Layer 3 of a small transformer language model trained on English Wikipedia (8 layers, counted from 0, width 96).
Take only the direct path to the model's output, skipping the later layers: a vector added to the residual stream pushes a token's score in proportion to its dot product with that token's output vector.

Output vectors of the tokens that the questions are about. A number n stands for n times 0.023.
"z": 5 -1 -36 -30 -9 -9 -5 -12 -2 -4 -14 33 -18 12 -6 -2 -1 13 -22 -13 10 -6 39 14 7 1 18 -11 13 -33 -29 13 -10 1 6 4 16 0 -1 -4 11 0 10 8 -10 -3 14 2 15 29 7 2 15 -3 -7 -9 -6 -4 8 -14 -12 11 6 -6 14 -1 -7 21 5 1 5 -12 22 5 -28 33 -10 -11 -20 -8 21 20 -1 -2 -3 1 -7 -13 6 1 -8 -5 -3 15 -10 -13
" Genus": -31 20 36 -11 -12 24 -20 -7 3 -17 -37 3 -3 -10 38 -15 -24 -29 5 -4 10 16 17 -27 -20 -2 -38 21 -13 -1 -3 7 -29 -5 -12 -68 35 0 23 -6 3 -34 -40 35 32 9 22 54 33 -6 -11 -1 -14 -10 14 -7 4 29 15 -11 3 3 16 -20 -14 33 1 -33 30 -10 -29 8 -28 -20 -17 -1 22 8 -10 18 34 7 19 -28 -4 10 3 27 -26 -33 1 41 -3 -14 -18 68
"DST": -49 -4 -40 -1 4 -10 5 -36 30 -32 13 -29 -74 4 41 -11 -1 -4 24 -1 7 26 -12 -54 -14 -40 -45 -4 -37 -22 -2 -2 -44 -19 34 -58 26 -9 -34 -21 7 -47 -4 15 -4 -23 23 58 26 13 11 62 6 -20 -41 38 0 -31 6 -2 11 45 51 24 -94 -19 10 -2 -11 17 -37 12 26 -28 -35 43 51 -8 -6 24 61 -13 -5 -28 -20 5 13 4 -1 -15 15 1 -12 -29 1 42
" Phylum": -9 2 4 -17 -7 -51 8 -15 8 -14 -36 -4 -8 12 -15 -12 -12 -81 -10 -13 -9 -3 -13 -60 9 4 -22 28 -28 -19 -59 6 -9 -47 6 -20 34 -11 6 5 5 -49 -1 32 22 -23 -5 62 43 -42 26 14 -1 23 13 33 -1 30 20 -10 24 33 -20 9 -33 25 -34 38 -12 78 -2 -22 -1 -31 -3 17 2 -23 -65 15 43 7 20 -20 -57 -6 -8 43 -23 -1 5 3 -24 -36 -27 38
" Clade": -10 3 3 -26 -19 -14 -7 30 -23 -22 -21 12 16 -7 21 -6 -5 -46 10 -6 -8 -5 3 -13 -39 12 -39 -8 -30 41 -50 8 -36 -40 -27 -23 18 -10 14 -13 -37 -17 6 10 -20 -42 -16 48 56 -35 2 17 13 -40 2 39 24 15 22 -9 -4 25 7 -4 -20 -7 -9 -14 -18 27 0 -7 24 -22 13 0 43 -15 -19 25 52 3 8 8 -14 22 -13 37 -26 11 -26 21 -27 -21 -21 24
" went": 21 1 -12 -4 -18 -10 -3 -4 -1 -12 -10 21 -41 -5 -16 6 -34 18 36 25 -2 2 -19 2 13 -9 3 14 4 23 -5 0 -13 14 9 -36 37 -22 5 -21 4 -22 -26 16 15 -11 -5 5 28 22 0 17 -9 -35 -16 22 21 -7 33 24 13 4 -4 -8 11 10 -9 11 -4 -3 -13 -13 -5 -1 0 15 -15 17 17 23 9 -8 6 15 -16 -19 -9 21 7 11 7 -30 3 -29 15 12
" –": 16 -7 -13 6 18 -13 3 8 14 -19 18 -16 12 -5 -34 3 -23 21 4 9 -1 24 2 -4 -17 -16 -4 19 12 -9 5 -1 16 -13 -10 -5 -4 -14 6 7 6 -10 30 -9 16 8 15 8 18 1 -7 14 8 14 -6 23 13 -17 5 10 21 11 6 22 0 6 -14 54 -24 11 -28 9 8 1 37 -5 3 28 6 -9 1 -13 2 -13 8 0 -20 5 -1 -26 -16 -3 0 -3 26 7
" serving": 3 -13 -6 -51 -13 -14 -7 -3 -28 1 -3 2 3 2 5 -9 -18 9 28 13 -20 -1 -14 -13 -39 -4 -13 0 -26 -6 -12 -8 4 -18 5 -18 40 -35 19 -38 -21 -12 -24 4 27 -22 9 4 16 3 25 -6 1 -20 12 5 16 33 37 38 19 6 -1 -12 -1 -23 2 -2 13 4 1 -16 -14 -13 -6 -17 -1 31 -19 26 7 12 -27 36 -21 -14 0 16 -2 4 11 2 -9 -10 0 28
"iel": 6 19 5 -33 -1 5 -4 24 16 -27 -11 5 -13 28 -21 -20 -55 5 -7 13 2 -23 9 -22 0 15 -25 -9 5 17 -1 -4 -16 -42 -7 -9 30 -9 7 7 4 18 4 23 1 -44 4 -9 11 2 -1 -8 -7 -9 7 14 7 25 -14 14 0 4 4 3 -26 0 -11 9 -10 40 17 -17 -3 -4 4 24 4 0 6 5 40 -2 9 15 -25 12 3 7 22 27 -12 -22 -5 -10 -11 16
" before": 22 13 7 -13 -4 -12 3 24 -19 11 -6 23 -5 0 10 -12 -1 -13 22 10 16 0 -27 -8 -14 -2 -10 7 -7 14 0 11 16 -13 5 -45 29 -22 9 -19 -16 7 3 14 5 -15 20 31 17 -14 29 -13 -1 17 17 11 -11 2 -3 23 18 2 11 10 28 19 6 10 -10 14 -19 -5 12 -2 -20 -5 -12 7 -9 26 0 -10 -42 14 -20 -39 -6 29 -2 2 -5 -11 5 -29 -7 14
"enn": -19 -13 -35 -31 16 11 -3 -10 -22 -7 -2 -18 -1 -10 -20 -2 -14 -3 31 -3 -49 -2 3 11 15 13 3 -12 -24 20 4 -31 -33 7 -31 -48 28 -10 1 -5 23 -52 -12 19 -24 15 -7 -11 19 -6 -11 6 -23 -47 2 49 -22 -9 31 18 -10 8 -29 1 -39 40 -7 -31 -11 6 1 -15 19 -6 6 42 36 1 14 -1 33 13 3 -35 7 -10 -21 -9 30 -6 14 -11 -15 3 6 10
" correct": 21 11 38 -5 7 0 10 -4 -6 -12 13 20 -7 22 -11 -11 -9 18 -14 24 -20 -14 -24 -25 -4 20 -27 8 -2 -16 8 22 15 -15 -33 -40 24 -5 -17 -17 -25 -28 -6 17 -2 15 7 12 5 0 25 -5 -10 -37 2 11 -6 -14 19 29 23 7 2 24 -16 0 20 -14 -6 3 -17 -11 -11 -19 -14 39 9 3 13 23 8 -9 -10 29 -12 -15 30 2 28 -8 -11 -27 -12 -5 -13 31
"Some": -6 -10 7 29 9 -1 10 4 6 -22 8 16 -16 2 -23 7 -3 -21 21 2 -44 -7 50 -37 -6 -7 -23 -22 8 -6 -13 14 -8 -26 -8 -51 18 21 -9 -14 -4 -20 -1 8 13 3 20 20 -3 -23 13 -7 -19 -11 30 16 1 8 -14 29 1 9 32 5 -14 17 15 9 18 11 -13 10 -8 -19 20 51 -4 -8 -12 23 34 2 -6 19 -7 20 29 26 -8 -11 9 23 -21 11 4 5
" size": -7 -6 -10 -23 -23 -3 1 -35 12 -20 6 -1 9 14 -22 -10 10 -6 -9 26 -1 12 13 -20 20 -22 -14 20 -33 -14 2 9 -1 -13 -34 -10 39 -1 1 -12 5 -33 17 41 -12 1 19 33 8 -11 43 -19 -11 -34 -4 -22 12 22 -7 -27 14 24 29 27 -5 6 -1 10 -5 18 0 -1 15 -11 9 20 -5 -30 -3 22 10 -13 -19 -4 -15 -10 18 -27 14 -25 9 1 -2 -23 6 15
" →": 29 3 12 -13 20 19 -24 14 -17 -8 -5 24 -28 25 20 -37 -42 -13 17 -6 -11 -21 23 9 8 -5 -42 -17 -1 0 32 17 19 -39 -19 -1 10 32 37 -16 23 -42 -1 36 32 15 26 36 52 -8 -12 -29 -11 -39 25 -5 6 12 19 -1 40 2 39 64 4 38 3 8 39 -2 -28 -28 -14 -16 -7 1 7 0 -5 14 24 1 4 5 -12 -9 19 -4 14 -28 -28 16 -9 -3 22 1
" :": -20 -7 20 -2 7 4 -11 29 11 3 30 0 -13 15 -4 -8 -14 30 -1 10 13 21 16 -16 0 -10 -36 -4 1 -36 -2 8 5 -14 0 -12 11 14 29 -8 37 -6 9 1 14 -3 13 4 12 -10 12 7 -5 4 17 -7 -1 -3 8 12 27 8 -5 35 -21 -9 2 40 15 8 -1 -27 -13 -9 7 7 12 21 -16 1 18 13 0 7 -5 12 -8 9 10 -12 -14 26 -15 -2 21 44
" females": -1 12 -17 -13 -11 9 -24 18 -11 -16 -21 11 -38 55 -16 -22 -30 -24 29 1 2 8 47 -23 8 -23 -34 -41 -25 -1 -42 10 -9 -17 -4 -16 31 -10 -19 -18 -6 -13 24 58 1 28 -13 37 23 -19 46 31 -28 -12 20 22 -7 -37 9 28 34 30 34 12 9 -19 39 9 6 -5 -41 -13 22 -20 1 33 24 1 1 5 19 -22 7 2 -15 23 7 -1 -35 -17 -8 4 -43 -32 4 9
" competed": -15 2 -17 -25 -15 4 -1 -7 -23 -26 16 -1 -40 -17 -25 -15 -51 16 3 27 10 -9 9 -7 11 -13 12 -19 1 32 -21 13 -18 -14 2 -35 32 -2 -9 -31 8 -20 -31 9 4 -13 -8 16 11 19 8 18 6 -45 8 31 26 -7 13 -7 38 19 13 2 4 -5 -8 -12 8 -6 -19 -25 -24 -9 -8 -2 -5 14 26 44 24 5 -12 35 -21 11 4 12 17 4 -31 -6 -20 -8 4 22
" =": -35 6 27 13 9 -45 -1 3 5 1 -21 10 26 -6 -12 -11 -6 1 24 29 4 -10 36 -22 4 -21 27 -41 14 -51 25 53 21 8 34 -27 -7 21 26 45 13 -28 27 15 1 36 23 -13 12 14 5 -35 7 -32 -9 24 -14 -5 1 -2 58 1 -3 21 -8 18 7 4 31 -55 -41 1 4 -3 21 -14 -32 5 21 -13 11 -4 3 24 -13 6 20 -11 -31 -19 3 5 -7 -13 11 29
":": -6 -2 24 17 -5 -6 -30 10 -13 5 22 17 -1 -4 15 -10 4 5 21 5 5 28 -12 -6 14 -14 -22 0 -9 -16 -12 -11 25 -9 12 13 10 -6 34 7 25 18 18 -2 20 -3 20 23 22 -10 -5 -5 29 -5 30 -16 10 2 -15 -8 13 -2 -20 38 -42 5 27 39 7 -34 -13 -3 17 5 20 -1 -6 7 -20 -4 -6 15 -24 -24 31 18 3 0 4 -14 -7 -7 -12 10 14 25
" particularly": 7 3 4 -32 -2 -22 27 12 -10 6 3 3 -17 -3 0 -7 -26 -5 36 4 -34 17 6 -17 -15 17 -42 4 5 15 -11 0 10 5 1 -47 31 3 -16 -34 -1 -2 -18 15 6 -4 33 -2 3 -2 9 -17 -18 -18 -2 23 9 22 -4 -5 4 8 23 -4 -4 -16 8 8 37 -3 -28 -1 14 -19 -9 45 -38 17 0 36 9 -1 -13 13 -28 0 -3 -9 7 -1 -38 13 12 -2 23 30

Output weights of attention head 2. The head adds the sum of these rows, row i times number i of z. A number n stands for n times 0.0044.
o0: -26 -3 -1 23 -5 12 1 4 -4 -27 14 15 -45 -24 -11 12 -25 11 -28 -9 -18 11 14 2 30 11 -35 -9 38 13 -48 15 16 9 -9 27 -4 43 -18 38 10 30 -2 -17 -14 -17 -13 -22 -49 -17 -46 -4 -1 -16 7 -23 -2 23 -35 -16 -9 -24 13 3 -22 7 -29 -31 -16 34 -2 -17 -12 -9 -52 -6 -12 -30 35 19 -18 32 26 -48 3 11 -12 14 52 -20 14 1 -8 5 -15 9
o1: -21 6 -17 -5 -43 9 10 3 3 -13 15 -36 5 -17 9 2 50 -19 -6 -12 -6 12 3 50 4 4 26 -14 -5 8 -13 10 23 -20 22 10 44 -15 3 -52 11 26 -1 -16 8 -6 -17 8 -35 16 -5 2 14 0 -13 -10 -14 -5 -10 3 -2 6 19 -8 -6 -22 -25 -19 -8 17 14 18 -9 -14 -8 -26 4 1 2 -1 21 -29 -15 24 15 -27 1 -6 -6 3 15 -11 -28 -10 -11 -1
o2: 4 -53 -12 10 35 31 -15 -6 30 17 -27 5 0 9 -23 8 -22 6 -3 -39 3 -15 15 -21 -21 -25 -22 26 17 -17 14 -11 -9 10 -3 19 -54 18 15 44 -3 -1 -18 3 -4 17 -13 -3 26 11 -15 13 -53 -10 9 7 8 1 38 -24 -33 29 -30 1 10 6 -6 15 10 -26 -9 -22 7 42 47 20 17 -4 -27 -28 19 -9 30 6 -3 42 -6 -8 -34 -19 -9 22 21 16 -4 -5
o3: 13 14 23 -55 -40 -13 -23 21 26 -14 -4 12 43 2 -22 -11 5 6 19 -22 -22 -32 12 -8 -4 -7 15 15 -26 -50 -8 -12 -16 5 -34 -8 -58 -13 18 -5 4 7 19 9 10 41 17 -18 35 -2 14 23 5 18 6 13 -28 8 -24 -11 31 17 -48 9 4 -2 9 25 -7 -18 -10 40 3 10 31 -23 25 2 2 -2 12 -9 23 24 15 -12 -1 -6 25 -4 10 1 19 -6 4 -41
o4: -16 3 6 7 7 -25 -16 -44 -6 -3 15 -1 3 -15 -1 -7 -16 27 -40 10 -9 -11 7 -3 34 -16 -22 -17 3 -57 -31 13 27 10 -21 65 -8 3 -6 36 3 8 -2 12 -16 17 4 -30 -49 -33 -56 -18 9 11 -1 -3 8 18 -41 -13 6 -12 -32 27 -29 29 0 -33 -21 9 7 12 18 -36 -2 -32 -36 -35 59 -1 -15 -6 32 -55 42 -13 24 -23 16 -32 4 1 -34 50 -67 0
o5: 15 34 25 -11 -6 -16 18 -4 -18 -13 -14 23 -5 2 50 -5 -11 -56 -8 4 2 -6 -30 -19 -8 -45 -25 -15 14 29 5 24 12 -3 18 3 42 -22 -6 -10 18 -27 -23 5 11 10 18 34 47 25 42 -5 25 -19 -23 1 17 3 -7 -29 42 4 41 -5 34 -28 4 11 15 -13 -27 14 -29 -27 4 -13 10 -1 14 35 14 5 -40 3 -8 14 4 -41 23 -8 -14 2 -2 -28 -16 -30
o6: 10 53 38 -41 -3 -14 -38 -7 -35 -33 -7 8 15 8 33 -13 -20 -1 21 -16 41 -36 -16 -28 -2 -27 18 -6 -30 4 -18 16 -38 -28 2 21 2 -12 11 34 -5 -31 20 0 -9 31 -6 13 2 -8 4 -3 21 7 6 -21 26 11 -13 -7 9 15 2 5 20 -12 13 -22 13 -34 19 10 12 -16 -2 -22 43 -22 -2 8 31 15 -12 -12 16 3 -11 -35 21 -15 13 10 12 -15 -2 -17
o7: 15 -11 -1 -8 10 4 0 -19 -1 -10 -28 3 18 13 11 6 -13 -2 -12 -26 34 -25 -18 -40 -14 -5 -23 27 -11 -47 20 9 -1 -20 9 25 1 -8 11 -2 -2 -28 -9 22 12 5 10 48 41 21 28 1 -27 -4 6 -29 10 -2 -5 -19 3 48 -9 12 20 -8 6 22 16 -26 4 21 -16 18 33 12 1 -9 -12 11 -2 -11 -18 15 -2 42 -3 -40 -31 -26 -7 11 11 0 -10 -31
o8: 24 7 8 5 25 -24 -7 -8 -2 -2 2 12 -8 12 -6 -11 -27 21 -19 15 42 -26 -21 17 16 6 -32 5 -1 4 -8 24 15 11 -23 81 -31 0 8 63 18 2 7 14 -5 1 -17 18 -32 -1 -55 3 -2 -9 -25 -34 14 5 -3 -14 -15 -9 9 2 4 42 2 0 13 -13 51 -27 30 10 -1 6 -12 -23 16 -3 0 -7 -4 -31 25 -12 14 -8 26 7 -3 -19 12 36 -14 -14
o9: 57 52 -7 -28 -6 -18 -18 -1 -38 16 -12 16 -2 3 14 -23 -34 35 -6 8 24 17 -12 7 -31 22 22 -29 24 40 -20 17 -17 10 30 24 33 -10 -36 24 -13 5 -14 10 1 -34 -5 24 -58 -11 -4 12 20 -16 -5 3 3 4 -13 20 8 -38 27 -26 7 -1 17 -44 1 -16 8 1 16 -40 -48 9 -31 -10 7 20 6 12 -37 -28 12 -17 2 0 8 33 2 -31 3 5 12 -41
o10: 36 20 -3 -4 -45 17 -11 -8 11 5 1 -26 -17 -23 31 -24 13 -31 10 3 26 11 0 26 -5 -1 1 -20 8 19 13 6 1 56 28 -4 59 -31 4 -36 31 -14 -53 16 -2 -6 10 -4 -11 12 3 7 8 -19 -65 -20 -19 -12 -7 15 31 3 18 -5 6 19 28 -36 -2 -1 -50 25 -29 -14 -27 -18 -36 -10 16 38 24 10 4 9 -33 -73 -14 0 18 32 -12 -25 15 -29 12 12
o11: 0 -25 -18 14 33 26 -23 19 19 -23 -24 37 13 34 -8 -10 -24 13 -25 -32 -17 -9 12 -20 0 -21 -10 0 9 -63 25 2 -5 15 -5 33 -34 41 23 40 17 -11 16 -2 8 28 -38 -27 25 4 -17 -5 -42 -9 21 -20 -13 15 0 5 -6 16 -19 1 -2 5 -7 14 5 -29 36 2 15 14 13 24 24 -2 -3 -16 37 -8 13 -20 12 52 -9 -19 -14 -55 -6 21 3 11 15 -4
o12: 5 24 5 -11 11 -26 19 -17 -13 -30 4 22 17 45 -3 15 16 -25 -24 -13 1 -17 -3 -39 12 15 -32 -25 -5 -43 -7 17 19 -2 -21 12 8 20 3 -6 -1 -7 26 36 29 25 19 18 23 8 12 -21 -1 24 3 -16 -22 28 -22 -4 14 1 -16 10 -34 -34 -9 -26 31 -45 6 36 -24 -23 -10 -2 19 -12 9 16 -8 -15 -4 -15 8 50 19 -23 -9 -50 15 14 -19 -12 0 -29
o13: -65 -4 37 9 7 15 -5 13 5 -21 -17 -3 1 1 25 -17 46 -21 -9 -14 -13 3 3 -13 19 21 -6 20 -51 -29 14 -3 27 -13 -23 -18 -35 17 4 -37 -4 -2 23 -7 -10 36 -24 -19 23 -22 -19 1 -35 15 -30 -30 11 -28 -11 -6 7 18 -15 35 -5 -11 -32 44 -27 21 26 5 10 2 -12 -25 42 3 13 -26 -18 -2 0 -6 -24 18 -32 14 -12 -17 2 33 16 5 -3 9
o14: -50 8 -12 -2 36 8 -1 -21 9 2 18 5 10 5 24 -1 -25 -3 -5 5 6 -13 3 -38 -15 -20 -17 -24 28 -22 41 -3 -15 39 5 -24 4 23 11 3 8 -7 3 12 -4 35 -15 -20 12 -8 -13 -4 -24 -3 1 -24 21 -27 -18 11 9 5 -21 6 -15 26 -4 -14 2 -32 -32 -16 -17 20 -4 5 7 -17 10 26 10 13 28 -36 -13 27 3 -10 2 -30 6 39 23 26 4 31
o15: -30 37 33 -2 9 26 3 -5 -24 -5 -40 3 6 1 45 -10 10 -16 2 -8 13 -31 -23 -23 3 -19 1 0 -6 24 -23 12 -37 -18 1 -20 12 -17 -13 -2 -17 -46 -2 -11 -3 21 9 41 23 -11 38 -5 3 -2 -20 -4 16 27 -11 -38 12 2 6 -5 8 -52 15 0 -2 -12 3 2 -19 -9 -10 -24 39 -3 -22 -17 13 8 -26 3 -5 18 12 -3 -13 1 -20 -8 -22 -24 -24 2
o16: 31 -2 -31 26 -24 10 -46 -15 -18 19 -22 -10 -29 -19 -8 -9 -25 -1 4 -6 16 11 31 1 -36 -26 20 -17 6 38 -3 -16 -31 22 22 -25 16 -7 -5 33 -19 10 -14 0 -25 -12 12 16 -23 -18 -11 21 9 -7 -9 13 -10 10 24 13 27 -19 0 -48 -6 5 29 -48 -8 6 -46 16 -2 3 -24 9 -24 -14 -30 -2 24 30 -9 11 -14 -32 13 22 -7 35 -2 -9 -6 -34 18 -10
o17: -13 -10 -22 9 -8 13 7 21 24 14 4 -23 -42 6 -19 24 19 -2 11 19 -16 21 12 22 14 30 22 8 4 33 -2 -20 -6 -15 33 -26 10 -6 -4 -35 -12 2 -8 -19 -5 -44 -10 3 -6 9 12 -10 -14 6 6 15 3 -6 40 29 -41 -22 10 -8 -3 -12 -3 11 4 15 2 -46 -1 12 -8 2 -12 20 -37 -1 -28 3 -3 17 -25 -26 -11 43 -10 39 12 -27 -7 -5 42 26
o18: 39 -23 -16 26 25 16 -6 -10 1 10 -12 -17 -30 6 -31 25 -22 41 4 18 2 -7 16 15 12 33 -5 32 29 23 -26 -14 -16 25 22 -12 -32 -8 -8 30 16 26 -2 -14 -6 -25 4 -7 7 10 -26 13 -21 -23 -22 5 -3 -6 20 -24 -22 4 21 -3 3 27 36 10 -7 13 -23 -35 32 32 4 18 -8 2 -15 -6 -31 12 4 11 7 -49 32 38 19 34 -12 -35 18 23 28 6
o19: -17 -23 -29 -3 -22 10 20 9 25 14 1 -16 -23 -3 -22 26 29 5 13 29 -7 12 35 51 27 47 30 11 -17 15 -21 -16 -10 33 0 -25 -6 -16 -4 -41 15 0 -15 -3 3 -29 -30 -20 -8 16 -13 10 -38 -28 -39 15 -9 0 61 25 -26 -8 24 -5 -23 6 0 6 18 30 2 -32 12 14 8 -3 1 22 0 -28 12 0 17 12 -13 -35 -19 42 -20 56 10 -13 -11 -23 35 26
o20: 21 22 -25 -10 6 18 10 13 -4 21 30 6 -3 4 8 -2 -20 -12 -12 -17 7 31 -9 16 7 11 19 -3 36 34 -10 18 -42 32 15 -45 27 34 1 -9 40 14 -4 -1 34 -26 -15 7 -3 13 5 -8 -12 -44 -39 -4 9 17 24 -1 -1 -7 25 -17 -8 24 7 -23 -23 13 -12 -7 -7 23 -18 37 -14 19 -1 5 -17 22 -3 5 -8 -3 10 39 6 18 23 -1 -5 -21 21 6
o21: 39 3 21 14 2 -13 -19 -30 -12 -28 -36 18 6 1 24 -16 -39 -4 31 -15 17 -6 -19 -26 7 -38 -16 0 -30 -20 32 -2 -20 10 7 22 16 -2 33 30 30 -44 -15 16 -11 23 -2 4 44 23 30 10 3 14 -21 -19 9 -14 13 -9 14 22 -18 11 10 18 15 -4 14 -17 -27 14 4 1 22 19 14 -3 14 13 46 4 -13 -13 -14 3 18 -33 -2 -11 -20 28 27 -12 5 -22
o22: 10 4 -17 -6 4 -2 -2 1 24 -11 -34 -2 7 -22 25 -23 -21 -2 -14 -7 6 -13 -10 -2 -4 4 -23 -6 18 -50 -4 -12 6 19 -20 66 -5 -9 5 28 15 11 -13 16 3 34 -5 8 -9 -10 -34 3 -23 6 -6 -12 12 -18 -5 16 25 6 -17 -5 -5 52 37 5 -18 -18 -10 3 -3 -15 1 -20 -28 -30 8 12 -12 -1 -9 -29 27 -9 10 -1 -9 -14 -19 -1 12 31 -13 10
o23: 6 9 6 -14 13 -4 -12 -30 -9 -11 6 29 28 -9 9 -17 -25 -6 -11 -17 4 13 10 -35 3 -60 -21 -15 -15 -20 30 27 14 2 -44 20 6 21 8 16 7 -16 6 22 13 51 17 2 48 4 -11 14 33 19 -18 -10 3 5 -13 -24 49 1 -12 0 -11 -7 -11 -12 15 -8 -9 47 3 -14 14 -4 48 -18 17 8 30 -17 -6 -7 1 40 15 -49 -5 -49 -4 13 -24 0 -31 -43
o24: 45 -2 -2 -31 -8 -26 -13 -30 1 -17 -14 14 8 -6 -2 -20 -12 11 -7 -16 1 -23 -20 -21 -1 -3 -25 -9 7 -48 24 -17 9 2 9 16 -4 -8 3 10 8 -3 -2 25 0 41 -6 20 21 22 15 24 -4 18 12 -13 -2 -19 -32 6 30 15 -4 9 10 52 6 -9 19 -16 -19 47 -3 -20 -1 14 -2 -41 24 42 16 -18 -20 20 28 -4 -1 -20 -27 -13 5 11 19 5 -12 -41
o25: -95 7 2 10 -4 23 28 -28 33 -2 12 -17 -2 -5 19 7 6 -48 7 20 -39 -8 15 44 29 11 -37 -38 4 -12 9 -21 7 7 18 -9 -6 -7 25 -23 29 11 -7 -16 33 14 -38 6 20 33 -4 -9 -11 -21 -29 -5 2 -34 -30 -9 -14 29 27 -9 -6 10 -40 21 23 6 -19 13 -15 35 4 -22 43 19 19 27 -9 8 -13 -5 -13 24 1 -5 20 5 -4 10 11 24 3 30
o26: 19 -35 2 -2 -5 -16 6 31 35 14 5 -5 -2 3 -17 30 3 11 2 13 8 32 -1 19 7 30 21 6 23 -2 -19 -5 23 -1 -32 -3 -6 11 -11 -14 3 26 28 -22 -8 -33 11 -21 -37 -6 -16 -38 -1 8 34 18 -6 43 36 15 -8 6 -2 30 -16 -20 -3 20 -33 30 20 -30 -16 15 24 25 -38 23 -14 -16 -17 -5 10 -10 3 -33 -6 3 2 -12 18 -9 12 24 -4 11
o27: -3 -12 -8 -4 34 3 1 -10 -24 8 17 26 16 -13 8 8 -29 -4 2 -14 -4 6 3 -33 -27 -22 -38 -18 25 3 27 2 4 9 -15 -13 42 24 -7 18 -8 -6 -6 -4 9 2 18 3 42 12 41 -17 6 -12 0 12 21 -21 7 -39 43 -4 13 -6 11 -24 -22 3 -2 13 -56 26 -8 29 15 36 9 -12 13 55 3 -1 -8 -13 -19 16 19 -19 0 -13 -8 21 22 -13 22 -3
o28: -20 17 -20 15 -25 -15 17 -5 -27 19 14 -24 -10 0 16 17 14 -12 -6 34 17 -5 21 31 5 11 21 -4 -4 48 -30 3 -2 0 11 -21 39 -21 -18 -25 -5 14 -10 5 -5 -30 15 9 -52 -23 -9 -2 18 -10 -11 13 -16 2 -2 14 -7 -6 14 -13 -12 -15 9 -37 -23 25 -16 -6 -18 -14 -19 -24 -22 -5 -12 0 -21 15 2 -4 -10 -49 -4 15 30 38 6 -10 -15 -9 -1 18
o29: 2 -11 -4 -13 28 7 -15 -14 9 20 20 -10 -23 -10 -18 -10 -39 18 11 5 0 -10 4 25 -9 0 -24 3 26 18 -19 2 -36 30 -12 41 -15 29 26 64 -12 18 -8 2 12 -12 -23 9 -30 2 -37 4 -20 -12 17 -13 8 10 4 5 -32 -28 -13 -28 -10 22 -19 -23 31 -16 10 -16 8 26 4 41 -29 -11 -11 -4 -6 -3 19 -17 7 37 -3 30 10 15 17 15 21 13 13 7
o30: -51 2 1 -16 -9 9 35 25 3 1 25 -31 37 -6 26 3 65 -34 7 0 2 2 14 42 -1 13 -2 15 -14 15 -24 9 20 -38 -16 6 29 -6 -7 -59 -16 25 12 -16 3 -5 -15 14 -24 -4 -5 2 -4 -7 -5 4 -9 5 -7 -13 2 25 18 -3 13 -43 -31 0 -11 33 35 17 -3 -7 -13 -25 13 -7 25 -10 -6 -24 -27 10 17 -14 -41 14 4 -7 8 -15 1 -10 7 8
o31: 60 5 -9 4 14 -29 -36 -21 -3 -12 -14 -3 -27 1 -19 4 -52 46 -6 20 16 -26 -6 -9 -15 -8 -9 8 20 4 -4 3 -16 15 -15 41 -10 -13 -1 59 -10 5 -6 -6 -23 27 5 -22 -12 -6 -28 11 25 12 9 -17 -7 6 3 -16 4 -12 -11 -20 1 19 19 -20 31 -23 7 -9 16 -13 17 15 -9 -45 -7 6 31 -15 -2 -15 25 -23 39 -27 9 7 0 -18 8 26 0 -35

Each question shows a token from some text and the vector z that the head gathered there. A number n stands for n times 0.014.

" the": -5 -4 -21 -15 13 29 -20 4 -2 20 7 -25 37 -15 -32 12 6 18 -18 13 0 -1 4 6 -8 -36 13 -21 10 -7 -41 -6
Pushed up most: " before"

" |": 37 -9 9 33 61 -31 9 -35 60 -55 -90 -2 12 20 -8 -24 -38 -4 28 20 4 18 -16 51 -29 38 40 -28 -16 44 -20 16
Pushed down most: " before"

"|": -4 -5 16 19 9 1 -30 -14 12 -33 -38 15 16 19 -37 -11 -11 6 11 19 -18 -19 6 23 -44 -26 38 -25 -2 -13 3 -1
Which two tokens does it push up most, strongest first? " –", " :"

" Pun": 4 1 37 -40 7 25 19 -2 62 16 -21 21 -15 -37 -18 12 12 -8 16 -3 -1 34 -7 33 -15 -6 -14 -10 -12 42 -25 55
Which two tokens does it push up most, strongest first? " →", "z"

" of": 15 13 -19 -25 -3 52 -6 -28 1 5 -2 -4 -5 -31 -6 -12 9 11 -26 -18 1 7 -30 30 15 0 -17 24 -15 14 -42 9
Pushed up most: " competed"

" ±": 21 -8 16 21 49 -12 13 -18 50 -56 -82 1 13 25 0 -12 -39 -11 19 3 -14 19 -20 51 -24 30 18 -13 -15 29 -16 19
Pushed down most: " before"

" two": 20 -3 7 -18 2 26 7 -19 15 -13 -8 -7 1 -3 2 12 8 2 -4 -6 7 6 -16 26 -19 13 -8 2 14 22 -17 10
Pushed up most: " Genus"

".": 19 -4 -11 11 31 41 -11 -33 -10 -27 -2 21 7 9 34 -14 -3 -15 -11 -22 -5 -3 -23 55 21 39 -17 9 -11 -9 -32 0
Pushed up most: " ="

" families": 2 -8 -7 -17 -1 17 -23 4 -8 -3 -20 -1 39 -14 -11 -2 -15 10 15 -19 5 -14 -13 -2 -8 -17 19 -2 2 1 -24 -8
Pushed up most: "Some"

",": 7 13 -14 -20 0 38 14 -34 -14 -5 10 -25 -14 -11 -6 32 41 15 -20 13 8 9 -14 29 -13 -16 -30 -15 25 -1 -22 6
Pushed down most: " –"

"\n\n": -3 0 24 22 7 -18 -49 -17 15 -47 -39 19 4 18 -41 -29 -6 16 24 26 -28 -21 9 17 -47 -21 47 -29 2 -14 4 7
Which two tokens does it push up most, strongest first? " –", " :"

" himself": 1 11 -10 -15 -23 39 -26 -7 -15 -5 -10 -9 4 -19 0 -20 -4 15 10 -8 15 1 -17 6 27 11 3 30 -16 2 -41 11
Pushed up most: " particularly"

" 4": -11 10 3 8 -10 45 -16 -30 23 -11 27 2 -3 -19 -8 -38 10 14 28 39 7 14 -19 34 3 9 -14 -13 -1 7 -31 40
Pushed up most: " went"

"-": -16 9 4 3 13 13 10 -2 35 -27 -46 12 21 29 -25 1 -32 -4 -6 -4 -35 20 -18 38 -21 17 7 -7 -11 -1 15 30
Pushed up most: ":"

"ate": -9 -26 0 -16 42 29 6 -3 17 -9 -38 4 34 17 -22 33 -38 -14 -21 -2 -17 -18 11 24 -37 -52 31 -23 -6 -24 -21 -15
Pushed down most: " went"

"s": 0 8 -23 31 14 54 26 -8 15 -31 -38 9 46 39 -23 16 -36 -20 -41 -20 -43 6 -23 49 -14 28 6 -6 -7 -15 25 12
Pushed up most: " size"

" Ba": -2 13 5 -17 -2 36 25 -5 34 11 -40 8 6 -22 -17 15 -16 -9 -1 -26 3 13 -23 30 -12 -13 5 -3 -11 19 5 34
Which two tokens does it push up most, strongest first? " →", ":"

" Z": 3 -10 -1 -6 10 21 -10 2 -5 -17 -18 9 22 2 -10 14 -19 2 5 -11 4 -7 -10 4 -22 -18 17 -14 -6 -12 -23 -22
Which two tokens does it push up most, strongest first? " Phylum", " :"